Layer 3 of a small transformer language model trained on English Wikipedia (21 layers, counted from 0, width 128).
In attention head 2, each number of a token's query is one row of weights dot the token's vector x. The head spreads its attention over the tokens so far by the softmax of query dot key.

Query weights of the head. A number n stands for (n - 500) times 0.00073.
q0: 632,470,292,360,456,474,600,373,428,325,473,496,363,387,500,569,454,462,490,507,457,542,524,554,435,520,382,564,396,581,582,464,359,441,469,394,389,427,625,493,797,636,642,432,556,555,567,529,709,422,497,429,500,572,449,595,613,559,340,244,482,569,496,504,646,482,361,364,463,617,476,428,447,339,414,538,503,542,676,662,742,422,448,439,641,559,327,414,381,710,637,204,669,464,696,478,771,662,487,628,721,602,600,569,472,454,420,521,422,330,568,738,295,514,380,708,663,392,581,525,606,575,542,564,392,357,455,434
q1: 379,591,411,386,526,416,704,429,531,467,500,457,620,509,429,482,506,423,458,631,540,566,342,589,609,433,506,400,466,563,579,466,318,271,439,660,311,381,726,526,512,508,468,241,392,404,596,553,440,454,670,477,526,494,341,529,497,570,426,366,485,533,626,454,367,334,561,375,551,537,450,378,425,544,465,371,663,491,571,593,540,359,556,345,656,452,447,355,384,561,529,369,677,441,631,383,710,556,483,540,593,573,472,420,548,485,463,488,452,473,681,638,434,468,553,609,500,399,621,528,497,448,461,622,485,417,468,467
q2: 555,371,478,361,488,547,481,428,445,272,512,572,328,497,434,634,551,462,513,603,422,282,412,527,466,540,550,494,458,547,629,575,456,701,466,337,559,515,469,630,634,436,729,494,500,392,588,444,653,359,538,525,454,643,485,534,599,563,330,551,555,516,524,371,660,516,292,515,554,391,562,506,605,401,463,486,531,342,596,564,564,520,319,600,300,535,366,317,581,657,560,245,609,542,642,523,481,721,524,439,528,599,506,549,487,608,518,426,500,281,415,662,533,610,497,589,432,679,619,457,458,474,211,465,400,554,512,581
q3: 459,323,624,797,368,453,436,594,380,729,630,411,496,572,449,553,399,575,635,522,612,711,649,350,377,538,678,507,390,447,330,596,714,497,493,618,473,544,638,462,252,493,338,503,546,332,561,670,527,521,407,247,418,449,594,403,420,480,560,667,430,553,484,358,419,471,483,544,571,510,606,573,679,545,465,696,315,674,409,324,475,662,507,620,525,475,620,581,490,337,255,812,468,561,427,442,351,429,466,455,556,294,422,511,372,432,564,430,522,624,444,395,548,427,441,169,493,555,514,589,429,627,690,405,475,404,430,401
q4: 493,614,511,353,474,641,611,454,402,689,500,408,519,570,474,492,569,454,362,453,412,701,554,341,485,593,680,520,465,341,369,620,558,406,575,616,676,584,271,511,297,539,370,462,385,447,381,440,361,631,600,272,544,334,463,500,402,387,699,598,729,462,436,684,599,543,526,482,493,297,546,717,600,575,515,391,530,673,443,321,375,445,762,526,411,304,572,474,493,559,272,852,538,380,255,286,198,475,631,674,380,293,405,480,416,450,664,413,582,611,256,363,411,496,451,207,525,433,481,464,665,547,597,492,458,638,640,378
q5: 481,233,598,549,669,396,231,468,504,307,782,611,548,500,459,473,362,395,516,411,668,488,445,545,302,519,731,576,270,504,373,590,559,522,786,700,695,470,465,594,398,544,382,442,441,511,652,414,489,443,386,573,443,496,622,363,485,600,688,584,294,586,517,456,383,376,695,380,369,674,457,528,575,608,670,616,204,610,469,373,576,584,236,492,373,398,484,642,534,272,237,770,352,724,489,367,191,411,493,659,523,431,470,569,429,472,302,477,400,434,438,603,777,485,581,570,317,496,587,606,418,327,508,528,426,512,516,477
q6: 508,472,422,488,334,195,422,394,509,396,468,383,567,689,377,713,669,519,492,521,323,496,662,412,578,464,396,597,406,623,464,410,422,648,651,403,310,500,405,886,677,492,484,330,537,527,736,186,405,556,546,399,376,338,431,532,602,539,214,149,594,583,555,746,446,517,287,377,325,584,660,462,550,614,508,508,541,442,676,596,458,596,484,400,600,625,405,468,677,703,579,413,455,666,620,614,706,539,374,492,492,569,468,582,194,550,591,537,420,517,512,744,348,669,240,431,268,828,255,539,468,610,467,496,607,239,394,648
q7: 425,603,546,239,373,420,630,405,563,612,342,692,612,310,356,557,285,578,465,559,704,442,791,397,545,661,316,273,532,553,823,468,507,475,515,782,453,697,791,360,436,564,236,677,558,479,599,552,467,343,681,534,504,524,268,563,553,576,481,692,401,397,799,504,584,449,481,544,441,338,336,413,407,628,575,691,609,431,599,415,480,579,546,585,523,485,314,624,551,281,283,562,454,405,522,567,756,471,398,619,515,399,533,440,550,596,369,421,508,710,522,399,415,623,673,564,539,578,452,584,463,398,535,382,599,308,489,557
q8: 421,694,601,437,401,416,724,536,380,433,590,687,421,571,556,357,526,278,484,440,563,594,706,354,550,485,636,230,440,347,504,306,507,401,393,546,333,507,484,777,621,344,545,397,480,406,321,839,237,447,309,584,399,612,564,561,377,559,570,663,372,279,305,580,446,366,319,760,571,537,496,528,445,557,389,332,668,671,685,272,623,559,519,631,445,574,458,359,496,536,552,236,435,548,624,532,229,570,714,444,542,466,377,431,430,715,430,408,516,260,482,357,440,515,366,480,358,459,432,451,634,222,433,544,356,508,419,515
q9: 456,413,545,540,482,482,515,593,504,652,308,386,687,435,507,522,493,538,451,768,435,584,557,278,362,677,349,423,302,215,385,508,582,358,545,678,666,446,217,464,421,581,526,278,546,580,395,520,464,386,341,563,588,449,268,309,515,543,560,353,364,477,466,512,496,761,614,449,286,158,680,632,622,481,626,538,633,761,646,301,392,453,496,365,607,443,309,381,582,542,649,446,380,493,461,445,470,410,557,431,578,556,467,555,519,314,432,463,477,440,394,604,745,680,715,385,472,233,511,528,536,573,492,237,613,504,590,605
q10: 324,457,316,610,438,514,533,378,272,534,674,430,560,537,525,463,697,476,366,280,644,809,604,400,646,388,811,341,580,547,446,419,727,375,515,525,406,553,622,254,384,652,320,409,366,373,313,450,578,529,389,522,404,542,312,691,511,567,419,625,588,482,648,443,378,474,561,451,766,382,680,492,425,438,227,483,558,459,540,466,477,377,621,622,571,734,338,504,359,383,333,550,423,475,424,629,441,563,504,346,507,544,447,439,674,448,553,435,353,670,486,578,647,345,427,384,372,547,407,300,500,640,283,451,622,452,635,515
q11: 459,775,691,515,481,565,405,546,366,681,739,236,527,527,570,663,267,535,515,642,449,330,630,585,360,721,619,383,271,471,616,544,352,399,342,504,303,485,401,437,440,564,500,571,589,386,558,500,529,646,500,504,526,417,507,560,617,580,753,433,583,531,974,602,519,410,493,613,485,692,831,669,450,221,541,475,564,258,269,407,535,493,382,611,550,381,329,409,442,520,599,496,382,412,648,416,504,489,445,359,530,639,566,576,385,616,376,620,707,466,532,326,530,358,338,588,500,648,559,779,548,390,574,488,481,354,462,557
q12: 785,627,496,650,304,421,488,489,414,504,396,667,593,601,350,361,527,408,552,681,744,351,396,473,595,410,412,537,339,411,712,479,451,560,524,504,523,767,356,411,663,515,733,653,770,611,242,400,542,496,416,614,597,537,418,469,796,447,584,418,434,628,620,373,564,581,687,332,634,585,691,673,512,386,736,589,386,665,536,634,525,651,520,519,532,363,516,393,584,721,588,523,464,511,696,647,664,770,432,469,606,469,619,512,572,556,259,626,390,316,343,449,442,457,705,592,575,818,562,325,699,680,609,512,684,604,548,353
q13: 405,560,446,608,592,239,372,286,696,370,534,638,524,449,564,543,792,356,566,276,433,484,730,500,481,637,309,687,496,488,653,395,360,559,224,496,650,292,457,395,610,478,421,454,676,500,467,682,667,416,340,321,500,223,424,546,450,522,633,604,452,768,504,688,679,829,348,597,571,387,624,540,414,404,515,285,450,555,647,721,500,542,496,617,606,606,303,448,622,548,444,489,461,686,401,643,453,459,441,398,382,569,694,710,442,539,455,381,389,508,518,406,624,405,489,643,686,504,564,760,489,616,764,460,624,484,446,550
q14: 684,248,480,449,540,674,627,301,618,682,764,337,483,454,504,370,785,455,685,361,430,719,627,445,577,568,504,307,470,352,753,611,574,446,245,399,442,340,549,737,534,358,516,621,306,458,341,402,465,540,665,528,488,619,532,668,682,410,303,466,233,377,669,361,660,412,520,563,472,393,537,551,657,629,617,386,363,558,492,637,437,621,374,564,542,265,427,238,410,542,398,547,935,551,542,432,287,445,410,214,359,460,579,432,348,488,500,431,433,451,492,621,444,460,645,530,642,417,329,633,645,483,570,264,586,335,252,492
q15: 454,508,496,428,400,574,426,640,435,551,549,717,552,321,651,562,411,413,602,367,500,456,303,319,558,469,308,448,532,500,519,606,526,526,307,508,434,683,531,353,341,478,378,581,417,656,234,447,365,580,587,515,614,427,393,416,856,478,512,331,589,606,762,480,500,520,588,316,692,742,313,528,441,353,226,540,411,720,574,393,608,307,488,284,663,567,461,537,452,544,538,500,574,485,640,683,292,530,604,599,481,477,173,643,492,520,676,188,548,394,419,256,272,565,542,591,518,572,275,594,474,480,536,436,335,823,613,551
q16: 427,523,420,457,582,452,574,456,396,464,445,403,379,379,580,660,398,263,452,500,574,449,500,655,444,468,365,460,389,535,617,372,384,579,421,453,405,560,560,503,733,578,581,529,623,517,548,528,674,445,374,491,431,543,366,497,583,435,383,335,337,452,510,515,536,494,407,597,440,658,494,368,455,326,491,539,585,368,621,558,561,580,399,460,585,581,399,400,497,653,557,320,627,389,671,552,643,497,483,624,705,453,589,562,479,548,514,638,479,274,780,481,442,448,468,682,626,480,506,519,406,598,473,457,405,518,459,518
q17: 500,556,333,497,595,457,452,529,424,435,379,342,428,441,543,647,384,384,536,417,436,477,658,531,628,355,313,632,520,531,506,450,351,485,500,329,434,485,394,398,674,620,641,468,746,625,452,507,580,497,581,532,531,550,434,531,567,540,381,414,453,458,475,622,487,523,428,540,497,522,542,401,448,389,452,473,614,555,554,699,596,336,637,431,595,726,410,328,365,609,747,392,647,386,633,476,613,451,381,628,513,421,587,610,487,584,494,528,562,375,844,568,347,503,396,794,636,344,441,409,559,559,357,480,503,558,414,465
q18: 568,409,549,493,600,543,451,542,489,599,554,423,649,511,588,326,563,487,525,475,557,511,451,412,441,565,693,522,399,515,483,559,821,391,569,572,599,580,398,625,398,294,462,579,221,578,640,398,413,493,412,603,429,500,418,503,469,523,553,669,453,553,516,381,384,686,900,433,588,483,524,395,553,701,666,451,438,433,288,397,356,541,423,486,411,405,640,644,487,374,385,547,403,604,282,629,370,423,340,435,376,441,604,438,669,387,550,628,321,640,414,493,745,623,441,386,329,595,401,540,550,414,695,345,570,454,754,406
q19: 371,558,668,475,397,425,563,398,486,311,551,492,508,495,449,552,553,424,473,451,387,511,434,625,320,588,645,759,481,399,430,420,488,577,539,293,470,425,471,597,533,453,459,368,558,380,511,459,603,384,622,329,426,448,438,515,539,540,373,627,516,489,585,486,550,564,387,467,576,419,513,592,556,500,451,451,599,503,395,503,641,403,508,370,313,476,374,538,545,473,492,551,589,583,545,423,326,620,505,633,549,479,533,352,503,481,601,523,473,426,418,522,449,613,435,470,522,528,664,393,462,497,620,600,426,431,508,608
q20: 547,684,456,404,500,375,257,515,636,347,481,600,516,472,519,540,618,456,219,619,344,480,163,674,651,559,496,263,714,202,610,683,368,700,382,472,365,439,164,589,525,549,582,598,367,452,367,462,358,691,556,512,643,459,418,664,366,447,532,451,434,504,634,734,444,435,492,420,350,319,405,294,383,409,729,456,496,741,567,403,664,410,452,775,391,621,675,458,538,549,204,577,476,504,587,419,404,409,587,504,422,551,439,699,500,504,439,287,455,524,560,369,620,379,689,458,680,423,407,462,718,504,277,660,332,616,480,723
q21: 545,485,289,404,470,500,561,342,555,333,522,432,422,360,334,508,482,387,627,492,496,450,361,733,614,324,308,594,524,504,605,176,322,406,375,394,493,280,680,445,804,522,563,545,600,582,438,664,592,537,604,609,574,698,474,515,553,325,331,382,460,577,616,583,535,563,511,559,441,648,393,571,322,508,421,422,681,515,706,691,571,307,694,322,609,593,462,507,566,578,836,217,584,599,543,542,838,588,354,474,628,625,603,480,477,531,317,515,547,473,622,528,236,571,394,790,640,381,463,468,430,437,286,528,523,512,584,454
q22: 663,320,623,596,590,492,385,226,475,452,707,529,492,662,531,544,530,437,484,422,481,448,192,554,524,457,548,394,377,360,711,147,556,605,634,390,623,523,329,404,529,470,318,359,332,526,637,500,492,558,380,699,334,554,753,570,653,632,552,72,274,448,718,451,532,427,426,416,240,435,215,570,524,315,527,548,629,460,591,617,549,432,773,465,339,448,583,648,405,443,577,527,496,508,335,427,544,364,701,419,703,477,764,620,747,420,397,410,504,572,377,378,481,504,296,776,399,531,523,384,477,431,448,402,584,416,610,544
q23: 346,630,399,406,574,440,522,417,562,428,384,653,519,248,685,459,532,566,334,515,414,276,447,442,604,412,534,193,527,424,485,191,645,436,430,445,380,586,293,580,508,458,602,482,598,479,617,422,382,342,572,540,511,252,493,500,389,422,421,265,395,598,647,331,429,271,496,518,500,583,530,717,515,637,615,389,581,300,321,664,446,392,537,431,770,542,575,227,414,273,294,421,437,615,634,531,410,400,186,344,463,500,500,613,541,557,403,334,600,301,433,619,525,463,463,366,409,289,690,539,349,639,568,558,545,534,437,335
q24: 565,413,551,303,396,385,634,612,618,512,564,533,632,448,553,535,616,391,413,569,616,611,520,462,836,500,283,617,293,404,550,422,381,504,516,732,315,545,421,553,262,320,435,368,393,485,441,590,628,831,445,681,363,431,550,450,446,242,670,427,573,532,425,500,492,592,512,504,436,523,371,601,623,702,236,635,446,263,410,660,613,542,199,420,748,322,661,357,504,411,545,489,551,609,507,402,638,556,522,584,596,639,689,181,271,643,391,457,548,437,500,675,538,512,605,401,330,469,699,434,474,326,416,739,354,504,613,743
q25: 264,402,609,755,285,450,594,490,644,473,540,484,442,757,511,673,594,531,451,438,395,366,500,471,470,489,458,399,680,403,433,575,482,575,410,574,266,659,773,449,563,458,493,586,630,626,492,551,229,674,618,493,255,754,785,725,478,468,599,372,375,439,479,368,617,481,696,290,529,526,410,492,542,422,563,594,522,511,406,650,508,385,511,441,746,439,395,363,633,260,569,573,586,475,493,448,421,378,572,570,396,403,427,248,473,259,731,459,369,496,649,464,705,578,541,635,408,342,493,587,370,679,511,403,451,660,358,658
q26: 496,336,310,542,484,361,496,587,545,688,557,479,560,363,596,331,425,145,392,631,504,604,516,458,347,411,504,512,684,669,418,674,418,519,539,251,560,515,583,565,471,611,766,539,460,566,474,438,462,403,325,570,385,623,225,608,492,308,627,220,496,460,633,618,409,730,631,447,382,580,535,798,612,340,578,518,453,544,508,419,480,312,205,738,625,540,366,295,692,492,351,158,354,587,325,420,658,572,474,569,372,329,477,381,568,596,367,399,144,456,515,492,642,616,516,658,474,615,608,628,409,516,372,500,500,464,488,366
q27: 561,511,647,443,449,510,540,628,686,426,546,292,579,556,408,522,419,452,678,500,299,444,385,568,595,504,685,492,599,343,413,385,319,521,642,547,593,563,644,276,689,607,586,384,749,257,500,527,507,738,389,623,482,546,118,367,358,423,482,455,458,496,533,455,441,718,507,482,238,699,474,679,291,475,656,629,496,463,540,526,489,692,808,393,560,578,606,553,661,500,362,553,434,666,705,612,389,493,440,679,475,591,380,546,589,485,373,485,398,522,524,632,521,320,475,372,438,386,475,550,263,413,601,356,625,418,558,515
q28: 486,489,396,346,303,648,519,398,412,264,457,648,432,677,224,692,532,562,466,489,447,560,526,636,552,547,310,466,554,540,617,663,546,763,581,500,615,443,363,557,415,382,522,380,522,507,452,202,486,536,627,580,669,538,645,225,621,761,485,637,642,355,657,409,444,496,522,774,479,468,600,592,500,562,592,356,485,358,607,515,500,517,548,482,794,351,363,663,567,458,425,418,345,525,517,367,578,557,496,406,613,365,268,600,548,346,365,580,462,392,615,567,827,438,482,516,590,525,381,360,493,652,673,660,381,265,478,482
q29: 231,601,628,526,336,500,454,415,540,574,642,776,370,457,725,446,504,547,480,608,374,535,445,256,496,492,492,552,404,608,679,573,742,280,485,401,715,496,446,552,520,424,840,794,539,507,642,342,585,561,590,325,714,512,280,322,442,611,461,337,536,422,474,448,539,583,595,597,459,710,322,376,685,623,611,557,336,441,488,752,544,517,342,508,591,672,523,344,485,667,537,470,369,478,738,489,527,530,607,421,690,389,388,476,582,586,738,550,516,682,467,578,733,489,531,500,394,598,602,597,548,456,311,636,667,223,442,639
q30: 413,332,425,359,710,544,329,784,731,291,257,630,630,641,517,514,507,510,443,507,616,525,679,514,405,448,486,700,320,633,493,303,584,594,697,405,363,486,700,363,526,260,372,619,683,470,412,571,428,503,625,406,407,732,549,500,574,405,504,555,404,400,333,675,493,515,483,401,339,596,479,658,507,609,493,493,363,511,383,612,394,494,486,410,482,708,468,486,541,602,616,466,429,469,513,307,496,483,575,407,455,535,346,448,343,489,422,248,242,336,490,297,642,455,595,418,577,559,372,526,514,485,605,379,557,289,595,418
q31: 469,473,444,500,720,417,588,548,583,686,415,429,472,614,326,325,481,437,742,298,450,326,593,581,655,449,295,545,732,291,551,354,409,409,532,445,560,324,424,450,303,260,469,748,496,519,284,692,538,453,488,461,512,467,567,500,651,405,404,418,786,404,487,566,540,426,715,423,508,415,520,640,305,631,528,470,855,621,544,581,422,500,333,387,260,573,532,592,519,402,454,565,333,542,689,559,508,794,359,519,689,571,450,408,741,747,393,318,872,580,312,653,535,629,362,475,199,558,633,529,400,488,508,595,348,303,504,548

Each question shows a short text with each token's key, already scaled and adjusted for position as the last token sees it. A number n stands for (n - 500) times 0.0024.

Then comes the last token's vector x. A number n stands for (n - 500) times 0.0078.

0 " |": 567,477,458,513,407,725,519,493,402,557,558,495,539,478,503,440,560,411,490,761,804,822,227,559,447,564,542,472,466,501,468,331
1 " F": 402,522,403,442,449,753,505,649,520,618,637,538,539,523,517,412,600,325,349,725,668,867,370,502,508,609,437,420,452,520,480,536
2 "oot": 190,690,333,443,449,769,348,607,396,564,632,505,443,473,462,520,445,416,291,722,665,829,310,356,468,553,506,385,463,578,634,458
3 "sc": 513,671,425,415,502,671,493,497,459,532,577,515,417,471,491,418,326,527,386,715,627,792,396,571,376,656,382,458,383,530,492,539
4 "r": 699,473,505,439,495,525,340,531,514,558,522,515,431,403,488,560,516,606,412,550,583,713,394,446,541,666,444,414,403,466,377,451
5 "ay": 728,590,451,423,501,550,279,677,409,523,585,453,449,435,452,350,559,596,387,628,615,795,356,530,533,671,494,453,462,543,457,459
6 " J": 524,557,525,402,445,645,468,531,496,588,548,496,456,412,469,423,595,601,376,667,682,867,336,486,541,519,459,374,416,555,407,502
x: 556,552,511,429,438,465,439,559,376,465,512,448,573,449,312,651,557,394,570,379,599,431,432,592,537,549,589,558,458,541,702,488,459,508,614,408,518,599,539,607,536,297,590,567,345,372,387,423,214,436,416,617,501,710,513,520,429,344,429,521,515,410,514,595,388,643,294,752,552,669,408,303,300,473,538,357,581,430,518,450,359,552,444,633,515,506,271,509,614,459,482,472,406,727,494,506,520,360,430,472,311,714,495,456,581,625,318,395,543,462,805,643,409,722,466,675,576,365,477,417,501,637,444,503,549,548,388,604
Which token does the last token look at most, and with what share of its attention? 6 " J", with about 40%

0 " |": 567,477,458,513,407,725,519,493,402,557,558,495,539,478,503,440,560,411,490,761,804,822,227,559,447,564,542,472,466,501,468,331
1 " ": 440,558,419,487,445,710,486,560,429,567,633,563,556,437,465,441,616,287,299,750,751,867,357,501,490,524,474,427,432,535,432,460
2 "3": 414,569,523,471,466,746,519,581,483,636,546,579,522,389,497,443,494,336,390,667,725,807,354,540,527,582,491,507,501,600,517,396
3 "5": 445,569,519,463,467,685,509,523,485,619,492,618,570,495,475,455,441,426,404,628,686,759,343,506,505,536,473,468,483,593,491,437
4 " |\n": 526,597,437,497,411,741,563,585,388,539,517,498,510,538,500,464,410,521,412,746,745,904,294,468,475,464,494,484,526,621,453,444
5 "|": 541,628,525,457,377,604,499,551,395,565,567,460,513,475,523,449,434,414,401,729,807,865,176,562,537,671,595,520,409,454,538,322
6 " ": 596,639,588,395,436,679,498,565,424,572,622,560,570,452,465,465,602,653,313,730,714,906,358,502,481,525,468,446,451,520,470,466
x: 432,381,589,459,472,436,692,586,550,268,764,492,560,440,458,645,254,467,515,563,547,289,447,576,694,590,366,554,493,408,723,405,368,556,466,346,524,488,528,642,565,455,594,496,540,436,345,489,416,461,576,448,539,612,522,414,555,412,343,325,612,531,546,599,317,609,535,627,398,616,426,652,349,530,643,524,563,519,366,347,387,617,470,689,476,625,396,567,412,572,356,678,594,789,249,409,376,338,425,531,456,534,422,644,344,551,397,429,396,481,596,517,337,702,509,637,354,673,447,426,535,552,506,633,611,548,531,483
Which token does the last token look at most, and with what share of its attention? 4 " |\n", with about 30%

0 " r": 528,478,332,485,498,695,504,562,498,620,643,479,519,448,544,534,667,282,416,728,755,836,332,500,481,527,454,378,512,509,423,460
1 "ight": 387,522,373,545,493,772,541,637,512,520,628,493,445,484,514,438,553,376,341,714,737,831,358,564,474,586,438,449,432,515,604,614
2 "-b": 341,612,362,413,483,633,412,599,432,664,526,464,491,516,499,423,441,426,388,677,765,835,324,560,424,581,359,416,482,470,510,577
3 "ack": 459,607,424,517,464,665,412,544,427,578,544,479,534,551,543,449,307,453,344,740,703,836,337,393,534,504,417,472,471,562,461,502
4 " for": 602,672,436,426,418,713,556,556,343,660,582,463,518,548,562,607,367,482,294,769,749,840,330,592,502,642,505,428,407,544,549,510
5 " club": 631,671,379,500,581,665,487,571,333,544,522,488,467,470,572,483,501,601,355,623,695,885,328,573,542,447,413,546,417,444,451,601
6 " B": 582,564,492,354,380,717,498,536,476,605,624,477,419,505,450,369,610,631,356,640,697,852,425,544,500,598,434,396,521,546,516,497
x: 631,461,483,498,422,449,518,611,446,281,556,477,594,466,254,520,331,284,554,490,569,585,526,636,668,480,410,459,458,537,868,577,310,537,529,411,529,459,472,496,540,486,576,338,423,555,475,285,333,566,532,582,512,823,552,496,463,429,411,597,538,408,529,740,416,619,311,674,499,626,356,413,234,325,496,505,505,575,502,385,278,607,420,659,517,442,492,475,510,528,503,484,450,819,579,468,501,372,406,610,481,531,533,511,578,543,290,495,579,382,582,632,523,718,304,610,432,434,538,435,369,488,537,522,478,453,553,603
Which token does the last token look at most, and with what share of its attention? 6 " B", with about 70%

0 " ": 590,477,362,495,485,726,462,583,450,574,668,577,514,430,479,441,666,213,331,754,782,859,337,476,452,519,446,375,440,558,433,451
1 "4": 462,514,491,508,477,732,490,611,510,640,521,574,511,413,499,450,576,313,431,657,742,802,313,499,466,570,424,490,538,628,537,388
2 " |": 383,586,450,473,396,725,508,516,407,564,581,499,522,471,488,414,541,395,480,763,813,820,216,547,412,566,517,459,468,532,484,323
3 " He": 387,740,388,399,385,719,453,516,402,565,682,532,479,452,387,536,312,433,321,717,718,818,365,495,479,561,411,539,385,490,470,510
4 "id": 727,696,532,456,484,760,419,604,386,704,597,476,398,491,466,364,268,506,263,613,655,774,365,478,527,561,483,426,557,629,515,448
5 "el": 728,585,474,462,491,642,392,508,521,613,559,579,487,570,429,474,613,629,390,664,614,824,233,535,543,615,488,325,440,597,412,427
6 "ber": 592,614,530,394,353,714,401,541,421,711,630,500,417,423,420,378,758,651,295,640,624,802,379,480,654,648,469,439,454,631,618,499
x: 561,588,363,513,393,412,505,407,467,445,628,455,663,598,401,450,524,418,534,568,364,444,450,597,766,387,266,454,602,402,764,383,415,522,395,617,407,404,387,612,615,542,695,348,479,537,527,415,179,559,490,312,523,562,572,480,706,497,389,464,419,453,603,591,468,465,370,489,397,502,512,340,471,441,427,514,405,517,492,537,455,356,602,593,574,457,445,531,363,451,600,120,468,501,494,522,415,576,364,516,596,536,390,611,431,557,322,508,643,430,403,467,168,599,419,749,489,670,606,463,477,585,548,633,259,433,573,444
Which token does the last token look at most? 5 "el"

0 " K": 554,508,347,473,442,730,412,550,508,572,625,533,426,425,497,374,716,281,419,677,690,837,341,502,421,441,377,352,413,438,559,487
1 "ome": 409,632,353,374,499,673,389,562,406,458,606,549,422,359,481,540,588,313,462,672,711,719,359,526,511,544,322,343,556,600,573,636
2 "it": 312,672,448,408,534,611,391,520,287,611,484,498,580,378,325,407,387,500,455,685,676,758,439,561,496,601,501,337,527,626,468,546
3 "o": 438,607,428,503,522,673,486,492,465,546,675,542,516,599,470,332,284,539,387,646,668,826,400,638,515,607,510,423,428,510,476,585
4 ")": 528,542,413,503,392,626,556,487,388,591,574,512,485,396,382,432,335,442,489,679,617,736,326,602,518,552,585,519,528,551,545,426
5 " |": 603,578,439,441,384,671,535,471,423,547,580,499,539,500,498,411,432,511,484,736,776,806,236,563,425,555,552,464,455,513,478,317
6 " Nor": 580,671,630,349,418,771,458,511,440,587,644,597,562,369,505,397,705,711,192,713,705,894,314,494,600,534,408,320,369,471,536,487
x: 567,537,580,454,584,481,456,631,417,523,536,457,452,495,373,479,466,382,608,463,435,366,474,485,633,224,496,495,499,552,557,594,479,546,481,563,463,464,406,646,698,328,466,432,447,372,594,317,258,444,424,492,507,555,521,390,528,540,487,537,530,293,314,472,115,747,257,746,446,564,327,173,300,385,664,415,568,324,534,503,459,570,514,374,404,401,328,412,539,535,630,518,524,767,463,548,511,337,410,280,365,471,475,583,549,461,433,557,576,583,472,496,341,585,461,636,500,625,444,542,449,538,556,718,592,544,604,484
Which token does the last token look at most? 5 " |"

0 "6": 507,464,519,552,472,650,542,546,504,527,481,596,562,516,487,444,513,497,456,611,689,732,283,543,502,568,489,535,533,573,514,446
1 " |": 492,500,464,494,395,705,524,490,405,559,556,488,535,489,496,421,586,423,490,743,777,801,234,573,453,568,540,484,462,499,485,319
2 " ": 386,621,466,473,441,692,489,558,429,560,617,562,558,444,467,442,513,345,293,737,733,853,366,511,492,530,467,449,438,526,451,454
3 "3": 465,621,547,460,459,739,522,585,482,633,543,576,521,389,498,446,431,381,397,663,722,804,355,542,528,587,484,519,504,596,529,388
4 " |": 510,630,461,429,371,715,511,516,406,558,588,501,524,469,490,420,377,495,454,753,801,822,220,545,413,567,508,464,468,532,489,325
5 " ": 612,684,568,419,422,683,491,562,429,560,620,563,563,440,466,448,472,571,307,730,733,875,358,516,489,537,470,450,439,529,455,451
6 "1": 573,613,555,436,416,672,498,631,456,574,600,571,554,421,455,432,578,597,447,656,721,826,360,461,452,565,482,512,466,591,526,397
x: 423,433,491,526,403,347,356,530,597,460,702,562,530,505,432,467,268,294,650,595,259,326,519,483,396,446,387,626,564,403,616,359,440,581,405,479,592,410,586,597,725,498,560,373,472,317,390,303,339,556,602,440,511,562,368,402,612,516,405,410,568,450,486,531,224,527,331,669,460,642,559,504,223,452,497,492,467,536,580,445,453,553,401,636,656,611,389,541,588,599,345,600,557,525,324,456,608,468,404,438,378,435,570,450,433,509,328,528,428,520,589,397,519,749,395,440,353,626,448,343,498,690,521,706,505,637,455,612
Which token does the last token look at most? 1 " |"

0 "an": 488,481,419,552,439,671,446,566,418,497,585,416,460,481,480,448,670,389,371,630,719,770,372,529,515,539,391,476,431,585,491,462
1 " in": 390,578,374,495,462,786,510,509,382,581,599,469,496,566,437,484,615,322,360,788,790,916,296,593,436,540,456,421,394,514,445,465
2 " ": 355,641,432,469,451,698,482,561,444,569,640,574,527,466,463,433,508,328,289,761,757,882,354,487,484,543,453,418,450,532,430,448
3 "2": 418,691,499,465,466,671,510,673,465,605,619,542,511,393,480,395,406,400,446,713,767,854,348,540,464,588,446,499,521,566,463,389
4 "0": 576,650,525,466,489,760,502,568,431,675,496,587,569,501,453,389,348,515,405,662,740,823,374,485,467,470,472,414,461,566,498,410
5 "1": 639,604,506,485,440,655,506,583,490,588,576,605,522,473,442,386,480,534,452,634,712,799,346,487,457,556,523,446,446,602,439,390
6 "3": 582,647,569,466,468,714,526,554,504,629,528,618,517,452,514,412,586,560,441,578,671,769,387,573,538,556,527,470,454,593,461,395
x: 491,407,375,406,217,473,554,521,657,525,582,632,712,386,486,530,397,413,621,578,313,436,564,654,520,567,539,546,626,463,548,497,375,654,495,410,554,406,577,533,640,477,511,451,318,453,386,187,220,645,574,365,707,650,507,493,449,519,353,414,622,451,473,662,380,745,367,682,298,583,571,679,375,540,509,428,391,553,477,636,406,516,537,601,551,554,564,568,494,434,521,513,483,514,410,509,568,609,448,396,377,573,524,532,544,498,314,538,571,451,587,501,460,626,450,479,442,482,410,436,722,574,420,719,408,715,405,465
Which token does the last token look at most? 3 "2"

0 "ors": 491,503,376,492,470,652,546,618,439,511,580,540,588,428,414,540,576,467,504,617,607,759,285,523,504,639,532,443,507,607,537,529
1 " |": 475,519,451,498,384,727,525,506,421,561,563,496,540,485,486,404,592,419,504,757,804,808,252,554,439,570,558,474,458,539,488,334
2 " ": 371,637,452,472,440,708,493,560,436,567,627,571,561,441,473,438,507,334,297,752,754,872,358,500,492,531,486,426,427,540,444,457
3 " |": 399,626,447,448,378,732,510,516,409,563,591,504,526,466,487,414,410,442,462,766,821,829,222,531,409,564,524,449,463,549,481,330
4 " ": 548,725,526,432,426,700,490,564,433,567,632,571,560,435,473,444,376,492,290,748,756,881,351,498,485,529,480,423,432,540,443,455
5 " |": 634,640,464,406,362,725,507,519,407,564,598,506,521,462,485,415,443,563,440,755,817,836,217,526,403,561,516,442,464,551,479,332
6 " ": 592,657,599,393,411,690,490,564,430,566,634,569,560,433,470,447,596,664,312,735,752,887,348,499,484,527,480,422,433,540,443,455
x: 409,434,541,455,436,453,695,596,543,240,778,491,530,451,497,671,196,436,518,589,531,307,435,539,619,561,400,548,510,386,739,418,378,576,434,348,534,526,494,686,527,427,613,469,562,433,354,465,404,451,604,435,520,601,507,417,573,383,376,322,650,523,505,589,304,582,524,577,444,696,459,642,333,466,677,539,552,497,426,398,360,617,453,691,483,607,394,557,448,596,376,668,530,775,307,403,337,383,397,522,443,579,340,641,370,561,374,437,414,496,570,482,358,685,523,573,346,644,449,447,520,547,552,630,639,562,522,477
Which token does the last token look at most? 1 " |"